Layer 5 of a small transformer language model trained on English Wikipedia (10 layers, counted from 0, width 96).
A neuron's activation on a vector x is SiLU(gate . x) times (in . x), where the dot is the dot product.

Input weights of the MLP neurons that the questions are about. A number n stands for n times 0.0052.
n17 gate: 4 30 8 11 16 35 -10 43 -8 -9 23 19 -16 -48 21 -10 45 -26 -18 5 -1 19 27 19 10 -18 -38 21 -12 37 23 -2 -32 -33 12 -16 21 -16 14 13 -23 -8 0 7 3 12 25 -12 -19 1 -4 -3 -31 17 2 9 6 -9 -8 9 11 12 -44 -7 6 21 -22 19 7 7 -10 5 28 39 35 19 -10 1 1 33 9 -45 -16 4 2 13 -16 4 4 -7 17 -13 22 -15 -43 -44
n26 gate: -34 -27 -5 -13 -37 29 37 -24 3 16 39 12 -11 19 12 3 23 8 -63 1 43 7 11 5 13 -19 13 5 16 6 4 18 -28 8 -5 -13 14 33 -9 -16 -26 -25 -33 -2 -19 -9 24 -15 6 -4 -11 -19 -1 22 -15 21 3 -6 7 31 5 -9 7 33 28 0 50 17 32 4 1 36 8 21 16 -2 -47 -24 16 -18 1 -18 25 -18 -2 30 -3 1 0 3 26 8 -44 -32 2 -23
n30 gate: -11 6 32 34 35 5 17 -12 7 31 38 27 -10 -1 65 -13 -31 -4 21 11 -43 -11 3 29 10 -6 -20 15 -22 -7 4 2 -45 -24 -19 15 -19 -7 4 33 -53 7 -57 -4 -10 -20 19 -40 3 6 12 5 14 -32 -19 -18 23 -31 -13 -20 -7 13 -16 21 -8 25 27 -39 -14 18 -12 41 -11 -40 5 16 24 52 2 7 -26 6 -10 1 17 -34 -27 30 -29 50 17 15 22 14 43 -6
n44 gate: 18 10 -30 -6 -15 9 -25 -1 21 -4 -2 -7 -20 -17 11 -25 3 19 6 -44 -32 2 15 -8 25 5 -12 5 -11 -4 -6 -16 11 2 1 0 6 -22 5 0 6 1 9 14 -16 3 -3 15 -12 16 -7 0 8 22 5 2 2 33 1 -10 21 21 -26 1 12 -1 -16 3 34 -3 -26 5 10 26 8 7 6 -15 28 -1 23 -4 -24 -1 5 16 15 20 12 -5 7 7 3 -20 -20 1
n50 gate: -26 -5 -61 6 -53 -16 -37 -17 4 22 -6 34 -23 49 -7 8 12 -4 -22 39 -15 -26 41 11 19 6 0 30 0 -81 -28 21 -56 7 28 -23 -15 -76 64 27 0 17 -6 33 -15 -20 24 25 23 25 31 -34 -12 -8 -9 -50 6 54 -4 23 15 74 -22 7 0 -20 -17 -23 27 2 -4 35 -37 -25 -16 21 17 -1 37 11 -25 17 3 20 -28 29 -9 59 -32 24 -20 43 -38 2 -18 -39
n99 gate: -25 -29 -1 -2 2 27 -20 -12 29 -19 -28 -26 15 -17 21 23 -3 51 1 40 15 52 -38 -26 -40 6 -39 8 4 -6 22 -17 -40 -55 46 -28 -16 -4 -10 -3 2 3 -41 -20 -22 41 27 -5 24 -24 41 30 -41 -6 44 0 -25 0 29 -2 -6 16 34 -19 27 10 19 -1 15 38 39 1 -17 -4 -43 8 25 -58 -20 27 11 18 10 21 -16 7 -1 -37 -45 22 -10 56 61 8 2 14
n105 gate: 1 40 28 27 50 -37 73 34 10 36 12 -7 15 7 14 -56 -12 28 65 20 -11 -26 -12 -25 -49 10 -14 15 -93 0 19 -19 40 35 -44 -13 31 -14 5 -38 -14 -50 -20 7 -27 7 1 5 22 37 5 9 5 -46 -26 20 -2 -22 -4 -13 1 -6 -1 -8 -43 30 -5 -5 11 -21 -41 -19 21 -29 13 2 -40 -12 11 -43 2 26 13 -20 -25 28 -30 23 16 28 -2 26 17 -24 -9 -16
n142 gate: -42 34 35 -2 -5 26 43 7 10 -11 22 -39 11 -19 15 27 -10 7 21 -29 -27 1 -34 5 -21 8 -16 26 -23 69 0 -20 17 10 31 -14 0 6 -7 3 -31 25 -15 46 -9 22 25 3 -16 41 -2 24 46 -22 -1 45 -1 9 30 -5 18 14 30 -2 42 -11 -13 23 51 -33 -51 20 -87 -9 -9 16 -2 5 -20 -46 -2 14 2 -16 11 -8 12 -16 -61 2 -14 15 5 -23 2 -24
n167 gate: -30 25 -30 35 0 -18 -5 20 -4 36 17 -22 7 -25 -53 26 29 7 15 24 26 -34 -21 18 -21 -8 13 11 13 -37 3 10 42 23 -31 -12 -4 -13 -27 7 -29 -4 6 41 -32 -52 13 14 -21 -1 1 24 7 -13 8 11 10 -23 9 7 21 -17 30 4 18 1 -17 5 -21 5 27 12 -26 15 -40 3 1 4 -10 12 -11 -14 -41 13 -8 -28 18 31 -43 -19 9 3 -8 -26 -12 -34
n168 gate: 19 -1 -23 -3 -46 -27 -23 -24 6 27 -7 -9 -20 -17 22 17 21 -21 33 -16 -5 31 -34 -3 14 -13 -1 -14 31 -38 -51 12 19 7 -11 -62 36 -22 -3 20 -7 8 -16 26 -53 27 38 -1 4 -27 41 -47 30 10 30 -26 -38 44 -21 -6 11 -2 35 -53 7 26 13 4 -6 -9 19 6 7 -60 17 -13 39 22 -8 -27 -2 -4 -23 -40 -6 2 -24 19 -14 -8 11 -1 12 -45 34 -6
n176 gate: -28 -18 7 -52 4 18 -63 35 -7 -33 1 26 10 -18 19 -44 -14 -15 13 6 -1 -22 -31 -5 41 -42 14 -2 2 -17 -24 -28 -3 -6 -14 32 9 -20 32 -42 50 -36 2 9 5 17 -17 -4 14 25 8 -20 -9 9 11 27 30 32 -32 -9 -22 13 34 10 -29 3 10 13 -4 -6 -59 55 -24 33 -24 -7 3 -28 -10 -47 42 -24 -1 2 -13 -28 4 -28 -14 -4 27 28 12 -13 12 12
n187 gate: -3 38 10 27 -38 46 10 -8 -24 -12 21 -27 -5 3 -20 -1 -11 -13 3 9 -28 -7 32 10 67 -38 9 -1 -29 -4 -5 9 27 -29 2 -10 13 16 -9 -26 -5 -4 4 -3 -3 -14 -16 -3 37 7 17 -52 13 -33 -27 10 8 7 -7 16 27 -24 -6 28 -33 -5 40 20 42 12 26 -13 -10 2 14 -3 22 7 -8 -15 -53 -9 24 -21 9 -25 -48 50 -25 36 -8 3 6 12 51 14
n188 gate: 29 6 23 -38 -2 -4 -72 11 12 19 4 -25 2 6 -34 21 6 21 25 -7 49 27 20 -60 -24 24 9 -34 10 -3 -53 -1 54 -45 18 -12 62 -2 44 18 -24 35 17 4 -4 6 12 51 -48 42 56 -44 6 9 -25 -23 6 -22 4 13 12 -9 10 -13 6 6 -8 -6 -22 -16 6 24 3 39 7 -37 6 21 34 -12 11 3 5 -21 -9 -26 -30 -19 27 9 -10 40 -49 12 -30 -24
n195 gate: -34 -28 50 10 2 12 25 -23 24 39 -6 -28 -50 -33 -1 -28 7 7 25 -72 -17 -7 -11 28 -1 -34 -2 -28 -6 33 -30 20 15 16 -6 9 25 -15 -38 -7 33 49 -50 7 -4 -7 -18 -21 0 23 -21 -53 -2 19 -36 55 -21 12 -2 29 47 8 1 5 22 -15 6 -8 -12 7 -8 -25 -27 -32 11 14 9 -12 27 -24 -8 21 48 -17 1 -9 4 22 17 -22 -78 30 33 21 56 -28
n204 gate: 10 2 -24 6 -40 -9 11 6 -36 -3 31 -14 9 34 -35 -21 -30 -16 21 20 30 3 27 -11 16 -33 1 -14 -2 21 -28 29 16 19 16 -9 -20 50 14 -9 -23 -3 -18 37 2 1 4 23 11 31 9 7 -41 -4 -28 15 -17 4 35 -9 47 14 -8 -4 5 -18 15 11 20 45 -19 7 -23 -29 -14 6 -12 -7 -3 6 8 2 10 -14 11 26 -46 10 -27 18 20 0 -16 -23 2 2
n205 gate: 0 23 20 26 -11 11 -42 24 -28 -9 31 -5 -12 12 2 20 -31 1 27 1 -39 19 10 9 -10 -13 -23 -28 22 21 -20 5 41 -11 -32 -7 -11 10 30 -6 22 -16 -6 3 -3 17 2 0 27 14 4 23 22 -3 -51 -6 -3 19 -6 27 14 -32 -29 -12 -23 -6 -2 16 -1 -8 -22 -8 -5 13 -2 -6 -11 0 25 8 -22 8 -37 -1 -8 15 -5 31 11 12 11 -11 4 -12 12 29
n233 gate: 21 1 38 -4 3 -28 -17 23 -13 -3 -30 48 -31 38 5 -6 14 3 6 13 14 14 18 -12 20 -10 -17 20 -16 15 -14 -6 -9 -18 -7 39 34 19 12 -25 27 17 -22 7 -32 7 -12 18 -32 24 -27 27 -11 -1 -3 2 15 0 43 27 28 -5 -13 -1 -1 12 -13 12 2 26 0 24 -12 13 -21 14 -7 -6 25 22 19 10 4 7 -17 8 43 14 25 9 55 -35 -5 21 16 10
n17 in: 7 33 15 42 -9 -30 19 44 15 -44 -27 11 1 -10 27 -10 18 10 1 -6 10 4 -7 19 9 -41 -18 -5 -17 11 19 -36 -7 -11 -8 9 11 -5 32 -22 -20 -16 -34 -12 11 -5 4 13 -2 -21 -32 -18 -13 17 2 1 -4 -13 7 7 -12 -12 4 7 18 21 3 -40 45 29 -13 13 29 7 14 -6 30 10 32 -6 23 10 -35 -5 0 -25 -32 -22 17 -46 2 -2 13 -17 -4 -15
n26 in: -23 -41 18 -18 -7 30 19 -11 43 25 29 -3 39 -23 36 12 16 8 -57 10 13 11 2 -5 33 -8 12 -13 3 -9 -21 -2 -20 -22 10 -12 11 48 -7 -1 -8 9 -36 -39 8 7 10 1 14 -27 -20 -6 4 4 -13 6 27 22 -3 4 -13 9 36 31 26 5 19 0 18 -18 14 15 2 -14 18 -7 -11 -23 9 -10 -10 7 24 -12 19 6 -1 30 -6 35 10 -38 -16 -10 -8 -26
n30 in: -7 3 30 30 10 69 -2 -10 8 -35 43 40 -50 -7 38 -25 -24 -28 -8 16 6 0 -7 20 -24 -15 6 -12 -9 11 36 3 -2 34 -4 -19 -38 8 13 12 -29 53 13 1 18 17 20 42 36 -17 -12 -1 26 7 16 -8 -11 35 -10 -27 -19 22 -1 -10 29 33 18 16 20 16 4 2 -37 0 -25 -38 34 60 31 8 -16 6 -16 32 35 24 -14 -10 -20 18 7 38 46 17 6 -9
n44 in: 28 2 -20 -15 -8 -16 -23 -19 38 -19 2 -21 -30 -14 -13 0 1 -3 -14 -54 1 -5 12 2 20 6 -19 -1 -22 17 12 -14 -2 -14 0 -1 -16 -12 14 -9 19 22 2 -6 -17 27 12 -13 -9 -12 -23 -19 29 8 -6 -8 24 24 18 -12 3 5 -17 18 -13 11 -11 1 13 3 -26 -5 25 -14 24 5 10 -18 22 3 9 -5 -13 4 2 7 2 5 18 -13 0 7 4 -11 -25 19
n50 in: -32 43 -27 17 -39 -45 -23 40 -1 -35 26 -7 -21 17 -17 16 46 24 -12 -14 -5 7 29 -10 12 18 48 -12 -19 -37 7 -17 18 4 46 -38 -16 -22 16 -15 7 -4 -28 2 15 -25 38 -56 54 -48 -12 -14 4 23 -7 -32 -41 -46 -39 -3 -18 14 -62 40 1 2 -39 -13 61 2 45 9 11 -26 -47 -29 -1 -24 -4 22 9 -1 -22 -25 16 25 -29 -26 -15 2 9 -14 19 14 32 12
n99 in: 0 8 4 46 9 -27 -6 45 -37 31 25 -4 -11 30 -30 -51 -11 23 -20 -38 -16 16 7 45 -58 -19 18 12 -15 2 -15 -5 33 14 -9 3 -4 9 -8 41 4 -2 -30 2 -5 24 -30 49 2 11 29 -31 19 -66 -7 -14 -19 -20 5 12 -6 15 -28 -17 -9 12 4 -25 -2 -39 -15 49 6 13 -3 -10 17 -5 14 -38 29 32 -11 -15 42 -20 51 25 26 -38 -9 15 16 14 12 71
n105 in: 28 29 17 -25 -3 13 -55 -24 -52 -41 -23 -23 -19 -34 21 11 42 -15 4 -35 4 -1 -37 24 -19 38 -1 -38 2 -14 31 13 -11 -25 -8 -14 -55 6 -1 55 -18 4 -11 14 -14 -11 29 20 -6 -34 -24 -11 8 46 -19 -7 12 -7 -33 50 -2 9 -63 -5 -16 6 -29 -14 -8 -23 -11 -13 -29 -8 21 31 -4 25 -38 9 46 -26 -25 -11 -25 -37 -1 -12 -16 -35 15 -30 -11 11 25 15
n142 in: 47 25 -52 35 -10 20 7 -17 12 -19 18 28 5 25 -23 -1 -15 17 -30 -23 -4 23 57 1 -17 0 -1 13 24 -2 28 15 1 -2 -49 5 -50 -8 3 -29 -24 -17 7 10 11 -38 33 41 18 -36 -20 -45 -5 50 39 -19 -47 10 -37 2 -50 16 10 -20 -22 -4 -37 13 10 -1 -7 15 29 -19 -19 7 4 3 -25 2 12 -16 11 31 -1 14 2 -30 50 22 -38 -2 47 18 -10 1
n167 in: 10 -22 -43 -12 38 -26 -10 2 -12 6 20 -37 -21 4 20 11 3 16 7 -30 23 2 -61 -4 -31 -26 4 58 27 11 -16 37 27 -24 -4 -26 19 -28 10 -4 -9 7 0 17 17 4 -5 6 -31 -2 32 4 1 -13 16 -37 32 20 -3 3 15 30 7 10 -26 17 -26 4 5 32 -16 -57 16 14 1 3 13 -22 16 13 -35 14 -5 -24 3 32 1 -19 7 1 -33 -4 8 0 -6 -18
n168 in: 17 5 -3 19 -14 45 17 -30 14 16 34 15 -7 19 41 33 17 60 5 -15 1 -4 22 52 29 -4 -65 -9 -23 17 29 -38 -22 -37 -13 -31 -14 33 41 -29 -17 12 -21 -6 7 -7 -58 13 32 -3 -4 -31 28 -35 11 -45 25 19 -14 -11 35 20 -24 -24 -15 -32 -16 -24 -23 -33 -64 -32 28 36 -36 11 -15 38 20 -55 36 19 32 -2 -19 -9 23 -7 -10 2 -2 23 -16 -9 -17 -10
n176 in: 13 -7 11 -1 -22 6 -36 -11 -17 -13 36 -32 11 29 -1 -2 -16 -12 0 -8 -15 -6 -11 -27 -13 -77 -6 -41 25 3 25 -37 50 41 19 16 18 16 68 -32 -31 -34 25 -53 -23 43 -42 -3 4 4 -18 21 -22 29 -1 22 42 17 -27 7 10 18 28 8 -31 26 15 -26 16 -6 10 -5 -24 10 -18 22 7 -26 44 -13 9 4 6 1 11 -6 -41 -18 -4 37 -17 -21 33 -10 33 10
n187 in: -3 -17 -41 -24 16 48 -16 21 4 18 -8 -47 -26 -5 39 -35 16 -60 15 -31 24 -10 5 3 -15 -28 -19 12 -17 -30 -19 13 -21 -2 -23 70 14 30 -16 7 36 22 -21 12 -7 41 29 1 -22 -13 5 34 6 9 -10 -5 21 9 -11 -33 -3 58 8 20 18 -2 6 -27 11 -16 50 40 8 -17 -38 -41 13 10 7 3 10 0 -40 8 50 -27 -40 25 29 -23 23 -40 -19 -47 -41 22
n188 in: 10 14 33 -10 16 11 -17 20 34 -48 37 12 6 4 10 31 -9 -4 0 8 1 -4 2 0 15 5 -15 39 11 32 40 -10 -63 9 19 23 -76 20 29 -9 4 2 17 -5 -2 -5 37 -4 1 -8 -32 -16 6 1 8 20 24 -50 17 40 -3 0 16 -11 -48 -20 -8 9 1 -18 6 -21 -8 19 -8 26 10 14 -2 32 -18 -21 34 39 -23 -22 21 -27 -17 -34 27 40 13 20 38 -3
n195 in: 29 11 -29 22 32 6 -28 -24 -13 2 -7 20 17 -36 -4 31 -40 -20 -36 31 -6 1 -11 -56 -4 15 -24 57 8 -5 -49 33 6 -5 -10 -24 0 36 2 30 -23 -45 22 6 -18 -13 3 -16 36 17 -6 45 -7 20 36 9 14 -23 -28 -15 -21 -10 42 4 20 19 28 -25 5 -44 -4 73 -25 -2 39 -35 47 -4 -4 2 15 -1 13 -22 16 10 2 40 -20 -13 29 36 -5 -14 22 31
n204 in: 11 26 9 25 0 10 6 -19 -17 3 -2 1 30 25 -14 -13 -10 -3 17 6 21 -26 -3 7 30 15 -18 18 20 10 -2 26 20 -13 -6 -3 2 -1 14 5 -9 -1 -16 4 13 21 -2 -8 20 -24 -12 3 13 -22 23 -30 0 9 -12 -15 -11 7 -3 28 -16 -11 -22 -20 65 -21 24 19 16 -5 29 -12 7 -24 26 -4 6 26 -10 18 -10 -15 39 13 -15 -15 -6 -17 -8 -7 -7 6
n205 in: -7 -32 8 20 -29 4 -27 -1 25 5 10 -13 13 -22 -12 1 -22 -8 17 -21 -26 -5 -17 -12 -1 -41 -7 -4 -17 21 9 4 9 -27 -15 -47 30 26 27 -17 -3 8 9 17 -19 -6 -5 -2 13 42 8 28 19 8 -12 -13 22 -10 -1 -61 -14 -2 0 -5 -13 2 -12 -2 34 -1 -12 -12 13 -21 -16 -29 35 40 -14 -23 -1 13 10 -1 -23 -12 -13 31 15 -16 20 1 26 34 9 9
n233 in: 17 -1 18 16 -16 12 0 17 14 -16 -21 27 -40 17 7 -17 17 -10 6 16 9 36 23 23 6 -16 16 38 -14 4 -18 30 -16 15 -12 16 37 11 16 -9 8 12 -30 16 -40 -4 7 5 -32 0 -12 -12 1 5 23 11 4 17 29 4 13 -16 -12 28 -9 9 17 22 8 6 -9 16 -28 19 -1 -24 -29 1 -5 17 45 -42 -17 38 -28 20 27 20 21 10 47 -5 -6 28 -4 12

Each question shows a token from some text and the vector x that enters the MLP there. A number n stands for n times 0.04.

"uc": -27 22 4 9 38 30 7 -22 24 7 -7 13 -11 8 4 33 21 -11 -23 3 -9 11 -1 -5 0 -8 -5 -1 6 -16 28 0 -8 -4 25 38 -13 20 1 -26 7 -7 8 -47 46 16 -21 -9 -9 -42 0 9 1 -10 -1 14 0 -18 1 -21 -19 -14 15 -33 -41 -10 -16 -25 23 8 3 16 4 13 41 54 -4 -31 25 -44 -1 9 -34 -4 -5 11 31 20 -9 -32 -25 -32 33 15 11 6
Which of these neurons fires most? n17

" Sw": 19 34 -21 6 21 16 11 -1 10 41 9 34 -2 21 2 2 -12 28 -41 -4 -8 11 17 -13 8 -18 -13 44 29 15 17 -5 15 24 8 7 -6 36 -3 10 5 3 -7 -7 -6 8 -8 -19 -26 -13 19 -13 10 -23 33 -7 46 -4 15 9 32 13 -43 -7 7 -38 -27 14 13 -2 -11 -19 23 1 59 54 0 -20 2 10 -22 12 -26 -16 -8 25 -16 14 -22 -18 12 -38 15 -8 -5 -2
Which of these neurons fires most? n44

"qu": 9 5 -18 -3 6 19 -8 11 5 -4 -9 -11 17 51 2 6 0 -8 -1 -7 -18 -10 -10 -49 -2 -32 10 12 51 29 -1 33 22 10 -44 -18 33 -7 1 9 26 -7 -69 39 7 -25 -5 -9 -5 7 -6 1 13 -41 -5 3 -4 -19 -20 -10 -16 -8 -10 -35 -12 -18 -24 -7 -20 -15 27 9 33 -20 8 27 3 -27 -9 -34 -3 18 -15 0 -12 -11 -12 4 -58 -44 26 33 -8 26 -13 -10
Which three neurons fire most, strongest first? n167, n205, n204

"a": -3 -6 -37 15 -16 35 5 10 17 6 -15 -14 -3 18 28 -11 24 10 -12 1 -9 -21 18 22 -14 15 3 34 14 36 -18 -16 19 -3 11 14 -35 16 -28 -1 17 31 5 9 -25 -16 -23 12 -2 -40 -15 -21 24 -18 -52 -47 14 9 -21 -2 22 -4 -2 0 9 17 -19 -6 17 -42 -7 47 16 -34 -13 16 -12 -9 33 -14 4 1 -29 -2 -16 -12 -3 -9 -40 -9 -5 12 -8 -38 -10 -26
Which three neurons fire most, strongest first? n50, n168, n44

"20": 17 14 11 -2 10 53 -37 -15 -12 -3 -7 26 12 23 7 4 -7 59 -19 12 -17 -17 15 -4 -7 -8 -10 0 43 38 33 25 -12 23 -26 -1 -6 38 -1 17 2 40 12 8 15 4 12 0 26 32 -15 -4 8 2 18 0 -11 -18 1 -9 20 -6 3 -18 31 -6 -4 -6 31 7 -3 3 3 -8 -7 -1 15 8 -32 -7 -15 29 -31 8 -29 -38 -7 2 -12 16 0 10 -13 20 -9 -13
Which three neurons fire most, strongest first? n142, n30, n205

",": -17 18 -2 31 14 34 -43 17 23 -5 -1 4 -9 14 12 -23 -19 23 -2 -3 13 -2 9 3 0 6 17 24 12 -7 -7 21 0 1 -4 -1 -13 28 -2 6 11 15 -13 19 25 11 14 -2 38 7 -14 -15 -7 -40 0 -17 25 14 -35 -50 -2 -22 -2 3 19 16 -7 18 50 -2 4 2 -16 -42 11 29 9 14 22 34 -13 -24 -18 -1 -32 1 -8 -8 9 -40 -4 -9 -10 -11 21 -9
Which of these neurons fires most? n30

"om": 18 32 -11 10 -39 9 -4 -2 11 3 -19 47 -13 47 33 -32 24 3 4 21 -17 -31 4 16 19 -1 5 18 13 11 4 5 22 32 -29 -17 -11 28 3 -5 1 22 12 -8 -14 16 -11 -16 28 -16 -1 14 9 0 -20 -26 17 -18 -29 1 20 -20 2 -49 25 -12 13 0 -4 13 21 47 24 -52 16 29 -20 5 -26 12 17 -13 -49 -26 -24 15 10 -1 -26 -40 16 11 -5 0 2 -7
Which neuron fires most, and how strongly? n168, at about 1.3

" one": 23 21 -23 11 -9 60 -26 -17 15 -8 -11 1 24 20 21 -11 -1 1 -1 12 -30 -16 -7 11 4 -21 -8 8 10 19 -15 0 6 12 -4 -10 5 34 -2 17 9 -11 17 7 19 7 -2 23 45 -28 -14 -12 -11 -62 -21 1 6 -12 -14 -17 2 7 -22 7 5 -31 -15 8 34 0 -8 5 -11 -27 12 14 -4 -17 -26 -1 -12 11 -33 11 7 -23 26 17 16 -27 9 -28 -4 -1 -20 -8
Which three neurons fire most, strongest first? n187, n204, n205

"ood": 5 -21 -16 14 -23 29 -20 4 -6 8 -33 4 3 11 -20 -16 -14 13 -10 19 -1 -14 -4 -29 25 20 13 19 -2 -17 2 -47 3 6 -4 21 -32 52 0 -22 16 24 35 -7 12 4 -15 -8 60 -44 4 -11 12 -5 17 -4 13 13 -33 -29 -27 -6 -11 -14 -48 -21 -16 17 40 -13 4 46 6 -9 17 15 -27 -36 -2 16 -3 19 -26 25 -27 -39 -4 3 8 9 19 3 -6 -3 -5 6
Which of these neurons fires most? n176

" so": -12 -1 -13 25 -14 24 -20 -7 0 -5 -5 -9 -1 50 2 -19 -25 11 -50 10 5 -10 -31 21 -25 8 8 26 19 3 -11 4 42 18 -3 15 4 24 -11 26 20 22 -1 -8 -10 7 -24 -10 8 6 -21 -9 -2 -8 -6 -30 12 3 -17 -8 -16 2 4 6 -6 4 -18 42 30 35 19 21 41 -47 16 13 -34 -19 -8 26 -28 -18 -45 -21 -18 -4 5 -16 -29 -23 22 -29 3 -14 -20 -42
Which neuron fires most, and how strongly? n167, at about 0.88

"he": -15 -4 10 -16 21 9 -21 5 15 8 39 10 37 6 6 4 -20 24 -27 11 14 -12 -3 -55 -4 13 -10 -24 11 10 13 -1 33 14 6 19 -8 -5 -12 11 -14 16 37 15 -20 2 -14 -13 -24 7 25 -1 -1 0 12 -1 9 -6 -23 -30 -9 33 16 14 -24 -1 -48 -10 11 -3 14 12 51 -12 14 -2 29 -24 25 -26 -23 8 -12 -17 -60 -37 -22 -10 -59 -63 -20 35 2 3 2 7
The two highest activations, in order: n188, n176

")": -16 18 -13 23 30 56 -46 10 13 3 6 5 -10 4 -14 -12 -6 10 8 -14 9 -6 17 -14 17 9 -9 8 -1 6 15 -7 -21 18 -15 16 0 42 0 8 6 4 -13 7 29 50 -12 -8 33 -8 -2 -6 -17 -12 0 -17 12 3 -15 -4 -6 -10 -1 -8 -5 36 -14 3 43 5 7 -33 32 -21 5 7 8 -7 18 -7 21 -3 -42 7 -25 -14 -11 -10 -21 -19 -26 -21 -21 -6 -8 -10
Which of these neurons fires most? n17

"f": -42 9 29 -42 28 19 2 -21 -12 -11 7 -10 2 21 4 -46 4 10 -17 10 -1 -19 -14 -18 18 20 2 21 26 26 4 -18 32 15 -19 -25 -14 8 8 -14 10 28 -37 26 -62 -20 17 -6 -1 10 3 -7 9 -29 38 12 18 8 -11 9 -3 -12 -15 -15 -1 -32 15 11 49 -13 -3 13 39 -3 43 27 1 -20 -6 -21 -4 6 -19 -5 -38 -37 -28 -2 26 -11 -1 38 -14 17 -5 -18
Which of these neurons fires most? n105

"ran": -16 -1 14 -11 42 3 -3 3 -11 4 -9 8 -3 28 -2 -30 9 30 -37 7 -12 3 -7 45 9 -30 -4 -19 45 27 -30 -28 -15 -11 -20 4 17 9 -8 1 -6 10 21 -17 43 -1 11 -15 15 -19 -33 -5 -14 -7 -21 40 30 -5 -30 -49 -4 -4 1 -25 41 29 -22 10 13 3 24 -12 24 -11 19 5 -9 15 -18 -8 -33 72 -40 -16 13 -34 14 29 0 -2 18 -46 -23 19 13 18
Which neuron fires most, and how strongly? n188, at about 0.34

"0": 1 4 26 16 -6 39 -42 -1 -3 -14 -12 12 23 22 -5 -7 5 9 -12 19 -37 -9 21 7 -8 2 33 31 27 11 22 8 -37 -1 -32 15 -35 25 0 -12 -7 -3 -1 10 -3 -7 -6 5 30 0 3 9 34 -24 19 9 8 -9 -52 17 -30 -30 -20 -16 -22 2 -31 -20 18 -3 15 -8 -30 -11 -9 29 -25 12 -38 9 -15 33 -3 11 -13 -25 -12 0 -4 0 -10 -45 -5 25 -3 -14
Which of these neurons fires most? n30

"fl": 29 -1 -17 -27 36 34 -24 -18 9 22 -7 -11 13 13 8 -36 -29 36 7 -7 -7 -22 10 -11 17 -14 -20 36 53 4 -10 -9 26 13 -8 -11 19 11 -26 -1 31 2 -2 11 15 -7 6 -17 35 -27 -5 -3 12 13 -27 -11 23 -11 -21 -27 6 -8 13 -8 2 -24 5 36 16 -18 -36 32 17 -34 8 26 -11 11 -11 -12 31 10 -8 -30 -36 -41 3 14 5 -18 -10 -1 20 20 -10 -8
Which neuron fires most, and how strongly? n195, at about 1.1

"ages": -17 29 1 7 8 32 -20 -10 31 -16 -22 6 7 40 14 -28 38 17 -8 -26 17 -16 -11 -32 -1 14 -3 14 30 -13 -3 -36 -6 -39 -8 6 -12 43 21 35 20 4 27 -2 -20 15 12 -15 15 31 -30 -17 -6 -22 -14 1 39 13 -11 -4 -14 -34 7 16 -23 -15 -48 4 30 -15 13 12 36 -4 -7 3 -35 -30 -22 25 6 16 -17 9 -34 -14 21 0 -3 -6 17 20 -21 -3 -5 -26
Which neuron fires most, and how strongly? n188, at about 1.1

" on": 14 22 10 -15 14 47 -20 7 6 1 3 -10 11 33 -2 -15 -24 14 0 25 11 10 -10 -11 -11 0 4 12 -13 15 -9 -10 4 19 -26 2 0 24 27 5 13 17 1 13 17 -3 10 -12 45 26 -23 11 0 -37 -18 -17 -2 20 1 -35 11 -25 -2 -29 -13 13 -2 34 49 -24 -12 -1 57 -28 20 28 4 -11 -9 15 9 9 -39 3 -16 4 6 1 18 -32 3 -5 16 18 -22 7
Which of these neurons fires most? n205

" l": 7 37 -6 -24 34 33 -17 3 27 20 -31 -4 -2 -22 17 -6 -20 12 -23 2 20 -11 21 -44 -18 -12 -7 27 30 0 -7 19 22 52 5 -2 -14 25 -14 11 8 11 2 19 26 17 -7 -14 21 -15 -17 5 7 2 -9 11 41 -1 -8 -26 29 -20 1 10 -2 -8 -14 29 50 14 -3 19 14 -21 38 25 -1 -13 -13 -3 11 13 -24 -19 -1 -31 20 14 -8 -5 -1 -6 12 2 -26 -15
Which of these neurons fires most? n44

"y": -7 3 25 -12 -32 53 -19 -18 16 -9 12 12 20 27 23 13 22 13 -11 17 12 -18 -6 -13 -3 15 -13 14 -25 10 2 23 -32 -3 4 -14 -38 35 -21 32 11 15 -33 -17 13 3 -15 -13 50 -10 -12 -12 -35 -6 -1 7 29 -13 -18 -2 -8 -28 17 -21 -12 15 10 -2 30 -1 14 -16 5 -13 4 32 -23 -21 -17 -17 0 -2 -11 2 -11 -5 -11 -46 -10 -22 -30 -16 3 12 12 -5
Which neuron fires most, and how strongly? n26, at about 2.2

" Mar": 5 26 7 -15 51 24 -3 -3 -10 23 -13 18 -31 24 13 24 -18 -7 -18 4 2 14 -12 -3 -11 7 -19 22 61 14 -7 -13 10 29 -10 9 10 18 0 23 39 10 19 -19 37 40 -29 -21 29 -28 21 -10 -13 -10 0 -2 -25 -5 -14 -13 21 12 24 -5 20 28 -11 -4 14 -26 -15 21 15 20 10 33 34 -6 26 15 12 -9 -43 25 -6 -28 42 13 22 -41 -9 5 -12 -6 -11 -2
Which neuron fires most, and how strongly? n50, at about 0.53

" his": 12 23 -1 6 16 54 -26 7 -5 10 -28 7 12 20 -7 -5 -13 7 -12 19 1 -9 11 1 17 -12 8 7 2 -5 -14 36 0 15 7 -14 1 23 -18 25 17 4 3 16 -13 21 9 -11 29 5 -12 -24 11 -7 -17 30 -3 25 -9 -30 15 -29 -1 3 -24 2 8 15 40 9 40 30 23 -34 5 7 16 -8 -8 15 -19 18 -34 -8 -5 -22 3 4 31 -47 15 -24 20 -19 -9 -4
Which of these neurons fires most? n187

"al": -4 -34 -5 12 11 33 -5 8 -2 -5 -22 31 -13 17 45 -25 20 23 0 -27 12 -16 11 -26 -15 26 -9 10 8 11 -17 29 15 -12 9 6 7 20 -9 34 28 20 -18 -15 22 1 -35 -1 52 -29 -42 -12 -10 -12 7 16 45 15 -42 2 8 -20 28 -12 -6 -2 15 6 2 8 -9 31 27 -34 -11 43 -7 -3 -2 -12 -16 30 -39 13 -21 -7 -10 17 -31 14 17 29 -14 32 12 14
Which of these neurons fires most? n30

" own": 14 20 4 11 23 52 -18 2 -22 13 -19 14 8 43 -11 11 -13 16 -15 11 21 -3 15 -27 6 12 1 23 16 6 26 15 21 25 -11 -15 -8 32 -1 35 23 15 4 -11 2 9 -7 -13 28 5 5 -6 -15 -28 -29 15 32 12 -22 -9 -11 -8 30 -14 0 -24 19 32 38 26 -8 45 21 -37 18 27 -25 -10 18 15 -9 14 -5 -12 -19 1 5 -14 4 -24 17 -11 15 3 4 -3
The two highest activations, in order: n204, n26

"an": -12 -17 9 7 -18 30 -3 10 16 5 -27 0 15 11 16 13 21 4 -22 21 33 1 0 1 8 19 -19 11 19 3 22 -18 25 -17 11 11 -23 9 -41 45 38 -11 31 -5 -1 -24 -16 9 45 -10 -12 -17 0 -30 -19 -15 43 -12 -25 10 -13 -12 10 15 13 22 6 4 -5 -17 -23 40 11 -31 -22 28 52 -11 -13 -23 1 7 -21 5 -16 -33 48 4 -31 -30 -4 51 -3 4 -13 -16
Which neuron fires most, and how strongly? n99, at about 1.4